Layer 5 of a small transformer language model trained on English Wikipedia (16 layers, counted from 0, width 128).
Take only the direct path to the model's output, skipping the later layers: a vector added to the residual stream pushes a token's score in proportion to its dot product with that token's output vector.

Output vectors of the tokens that the questions are about. A number n stands for (n - 500) times 0.0027.
" Serv": 493 391 383 504 639 461 569 707 471 463 564 482 500 551 295 379 712 508 653 439 478 512 554 464 465 411 502 735 277 542 466 545 509 254 487 544 579 648 546 490 325 646 610 588 522 684 468 431 573 230 623 616 641 221 498 466 321 574 433 352 656 530 409 643 572 425 472 545 398 518 611 729 312 745 729 510 582 393 464 732 333 627 535 389 502 460 442 568 435 473 258 625 476 609 414 446 633 417 477 319 303 283 680 608 487 512 270 458 382 429 483 427 317 574 628 292 356 537 564 655 438 569 624 502 606 615 487 504
"ish": 549 459 631 521 568 312 432 428 686 393 417 355 532 645 566 429 464 614 486 302 565 558 486 379 513 448 497 425 644 273 530 378 524 526 281 517 319 255 719 368 410 346 154 420 713 416 576 370 484 556 651 485 350 452 511 473 526 458 510 535 646 473 474 682 732 373 238 466 572 534 493 687 516 380 543 719 463 451 794 552 468 717 164 489 484 736 665 595 292 444 461 619 442 506 522 702 538 400 424 457 593 675 622 590 373 475 365 338 428 708 440 311 106 524 650 467 543 664 218 665 631 727 922 482 635 399 409 735
"^{": 397 450 355 433 439 588 710 571 783 440 618 422 777 364 232 516 633 667 550 394 670 315 703 379 498 354 398 457 568 374 589 482 522 524 716 532 558 410 527 598 411 474 686 307 386 485 503 623 396 468 498 471 541 586 456 523 599 534 401 462 418 528 361 483 287 472 707 634 601 441 672 542 575 555 485 311 536 403 615 343 658 301 343 474 427 362 641 345 556 391 445 366 527 462 418 557 446 295 648 626 274 713 671 562 638 592 408 317 569 357 596 370 444 667 430 538 617 463 470 461 580 494 687 638 490 220 638 513
"ional": 755 396 559 502 670 357 642 557 509 440 175 406 599 290 580 501 154 644 598 603 157 481 692 382 525 295 91 586 504 618 460 699 516 424 679 442 556 497 454 526 327 629 705 515 473 608 528 380 646 555 778 731 130 340 370 491 704 566 658 391 737 415 506 674 665 399 510 560 299 352 341 557 835 716 385 429 485 416 373 259 491 243 351 239 142 330 605 841 50 532 175 680 681 744 782 789 337 323 714 594 501 458 560 355 318 514 444 325 414 329 498 517 655 582 418 628 594 307 591 664 443 532 881 712 327 400 820 608
" their": 469 213 469 625 451 396 530 472 552 709 617 510 385 749 539 563 368 315 739 604 339 604 467 474 462 458 337 554 717 434 607 726 492 180 646 345 357 153 322 549 410 690 615 626 554 363 397 315 519 655 339 691 117 540 385 525 611 576 486 596 545 548 469 390 490 604 451 519 422 408 524 717 319 426 487 726 480 668 449 482 579 789 468 338 461 459 288 344 509 532 585 576 395 571 729 630 447 556 359 614 676 522 372 403 665 209 572 617 509 289 588 521 459 351 391 662 543 388 532 311 454 679 580 420 603 430 781 605
" →": 459 633 366 591 784 973 506 762 516 514 660 591 554 616 296 341 599 679 455 513 765 310 688 600 495 84 413 622 467 482 559 453 536 296 643 445 386 610 422 688 402 527 627 403 442 828 399 381 545 308 557 351 129 370 575 653 346 243 635 616 682 520 728 339 224 376 388 588 285 607 433 310 663 468 656 625 390 547 418 703 586 355 565 536 279 517 535 491 435 505 266 305 626 507 337 642 496 584 548 512 564 677 706 431 765 344 168 245 481 364 387 575 101 491 610 529 523 456 539 516 405 561 776 617 371 627 502 387
" were": 525 314 338 879 519 389 416 383 172 531 573 330 502 570 608 653 454 416 700 646 615 798 540 611 446 557 699 611 358 371 574 555 499 272 389 597 369 349 383 432 467 702 418 482 487 396 536 684 501 421 384 537 286 599 490 460 585 420 557 411 603 359 704 757 536 557 483 465 464 522 467 678 478 490 320 367 450 445 342 299 605 460 628 435 313 372 334 376 630 694 462 424 482 666 505 460 394 466 459 604 612 781 536 527 710 534 589 556 488 389 480 318 385 586 588 716 514 545 539 360 570 752 514 397 407 394 512 385

Each question shows what one neuron of this layer's MLP adds at an activation of 1. A number n stands for (n - 500) times 0.0011.

n372: 477 443 540 485 474 453 595 745 475 745 467 411 588 513 440 388 793 519 449 594 493 435 378 392 556 381 429 549 541 749 413 437 543 603 583 617 374 277 511 421 595 478 526 516 518 452 542 558 477 518 518 558 526 319 553 531 374 485 530 348 465 480 533 651 495 640 361 638 361 483 514 552 455 505 429 460 558 486 585 554 534 521 441 374 528 506 508 525 479 539 405 589 455 508 386 355 510 402 462 414 583 386 327 586 519 462 775 522 594 556 498 303 290 545 400 533 607 541 644 584 409 639 490 466 394 507 445 531
Pushed down most: " →"

n208: 554 500 763 466 399 632 280 433 535 623 426 552 539 389 631 457 442 532 456 331 585 438 511 471 447 405 521 463 525 537 427 585 666 445 449 466 505 445 418 487 599 496 662 542 575 493 451 516 497 573 559 554 473 541 474 604 572 504 459 516 453 429 618 499 570 490 409 486 398 506 600 528 540 459 578 354 418 425 574 558 477 585 493 547 543 478 468 432 459 582 448 536 397 440 435 433 498 497 403 678 438 599 374 708 437 453 609 707 576 445 567 409 463 654 547 504 464 526 613 502 375 562 442 314 431 377 479 532
Which of these tokens does it push up most? " their"

n432: 540 477 420 562 424 506 467 493 353 685 565 527 675 431 495 451 530 489 548 569 652 524 459 434 475 570 565 563 702 516 411 432 467 393 526 560 538 366 533 501 526 504 456 399 521 456 541 525 567 426 465 692 449 398 510 550 572 513 497 273 447 555 534 509 457 458 535 369 526 502 377 523 443 462 399 494 584 505 551 441 571 588 369 560 545 394 473 536 475 427 484 492 506 498 526 390 556 540 439 359 562 428 556 449 531 658 547 507 362 430 534 576 530 524 393 442 592 528 590 500 492 412 640 542 409 554 566 568
Which of these tokens does it push up most? " were"

n375: 477 509 487 538 598 559 336 527 462 493 388 438 539 474 409 634 669 482 499 542 446 448 455 516 436 384 517 478 387 473 532 531 634 526 460 654 461 407 574 515 379 472 527 646 631 552 664 524 515 644 441 527 422 541 448 503 602 440 513 689 558 461 513 397 490 551 399 504 471 293 433 470 542 439 481 526 435 500 619 544 407 317 526 543 570 395 417 528 513 531 576 491 517 259 423 438 573 399 443 672 407 513 591 465 811 530 533 476 583 391 466 625 437 676 551 403 441 422 623 625 417 369 530 427 547 590 568 404
Which three tokens does it push up most, strongest first? " →", "^{", " were"

n102: 618 553 593 618 502 519 435 467 436 425 435 413 472 516 562 612 492 410 602 319 457 501 573 355 494 496 481 531 532 397 544 336 672 346 392 564 517 526 536 598 375 655 393 686 441 673 515 407 676 494 428 306 493 442 540 548 529 509 612 412 587 593 573 610 430 459 537 555 465 440 583 515 531 385 473 338 567 483 382 544 663 406 290 514 517 573 471 534 494 527 386 513 662 483 386 513 584 430 550 477 499 449 518 446 466 482 616 510 346 529 702 607 654 528 434 482 486 495 433 559 542 553 423 376 513 327 434 532
Pushed down most: " their"

n198: 556 468 531 339 544 516 320 449 468 491 579 428 486 566 574 537 572 406 433 452 624 411 686 480 416 650 396 468 571 346 621 389 293 482 298 527 554 611 489 392 522 486 594 581 500 549 537 481 436 470 569 353 554 567 424 462 492 522 544 601 535 619 418 585 347 593 437 563 402 465 482 455 538 511 477 479 461 487 558 542 494 530 563 644 539 485 504 591 483 442 563 369 408 394 393 519 564 528 281 451 506 459 511 601 493 587 467 616 603 393 474 520 451 518 590 377 421 499 597 584 477 517 468 663 221 630 554 563
Pushed down most: "ional"

n306: 513 412 373 463 449 487 327 581 435 528 443 526 606 591 554 545 566 571 520 435 476 526 427 506 589 471 489 372 483 612 536 577 323 445 384 465 660 536 577 606 437 550 439 609 429 484 569 558 675 553 623 600 456 505 562 385 630 511 332 462 425 518 579 634 436 477 414 505 502 472 500 520 455 628 378 473 497 334 590 445 503 480 404 480 532 508 448 503 431 448 469 472 560 548 494 361 608 567 556 623 369 617 586 634 452 556 502 425 572 532 555 462 427 423 303 555 506 571 427 499 533 453 566 563 468 459 516 445
Pushed down most: " →"

n412: 506 506 498 558 534 363 580 500 424 571 691 519 579 571 531 228 363 456 479 571 437 549 450 449 421 535 560 469 363 513 514 393 487 582 669 603 361 492 436 341 409 505 534 490 484 660 470 582 536 416 374 306 602 528 551 463 618 416 634 561 435 575 482 501 583 447 502 487 694 434 399 388 556 536 546 569 369 513 476 620 654 524 441 518 541 454 575 474 548 507 546 488 682 511 323 472 541 745 443 434 429 440 435 550 530 386 421 369 571 513 413 584 373 591 435 582 487 520 502 285 475 429 596 499 538 507 591 638
Which of these tokens does it push up most? " →"

n408: 433 317 435 542 409 478 564 484 403 582 591 577 553 559 510 325 506 449 466 563 562 618 560 473 576 490 494 580 471 628 516 535 544 343 587 518 651 488 446 520 413 606 649 510 482 553 440 548 456 600 512 494 440 422 481 611 560 553 635 702 589 501 491 520 575 562 472 565 626 637 582 421 576 453 427 445 535 500 553 496 568 501 428 343 387 443 421 623 374 481 447 634 471 530 539 364 410 454 413 645 389 434 485 473 557 514 686 465 441 507 354 429 407 456 317 433 540 389 479 591 523 474 429 534 326 472 480 455
Which three tokens does it push up most, strongest first? "ional", " their", " were"

n217: 476 525 422 445 458 594 628 647 485 450 493 498 441 620 572 492 429 540 405 450 611 615 603 525 510 441 452 368 395 485 480 397 710 559 486 452 495 599 679 410 398 529 342 610 534 552 472 526 636 593 445 666 481 404 517 410 568 451 539 623 537 563 508 628 427 553 461 567 486 511 441 577 529 295 425 441 461 525 434 536 620 622 437 497 443 489 510 450 329 550 482 533 646 498 457 417 471 465 429 525 630 514 501 493 418 481 377 516 552 393 419 469 433 429 575 572 622 389 587 446 366 654 445 564 437 401 412 512
Which of these tokens does it push up most? " →"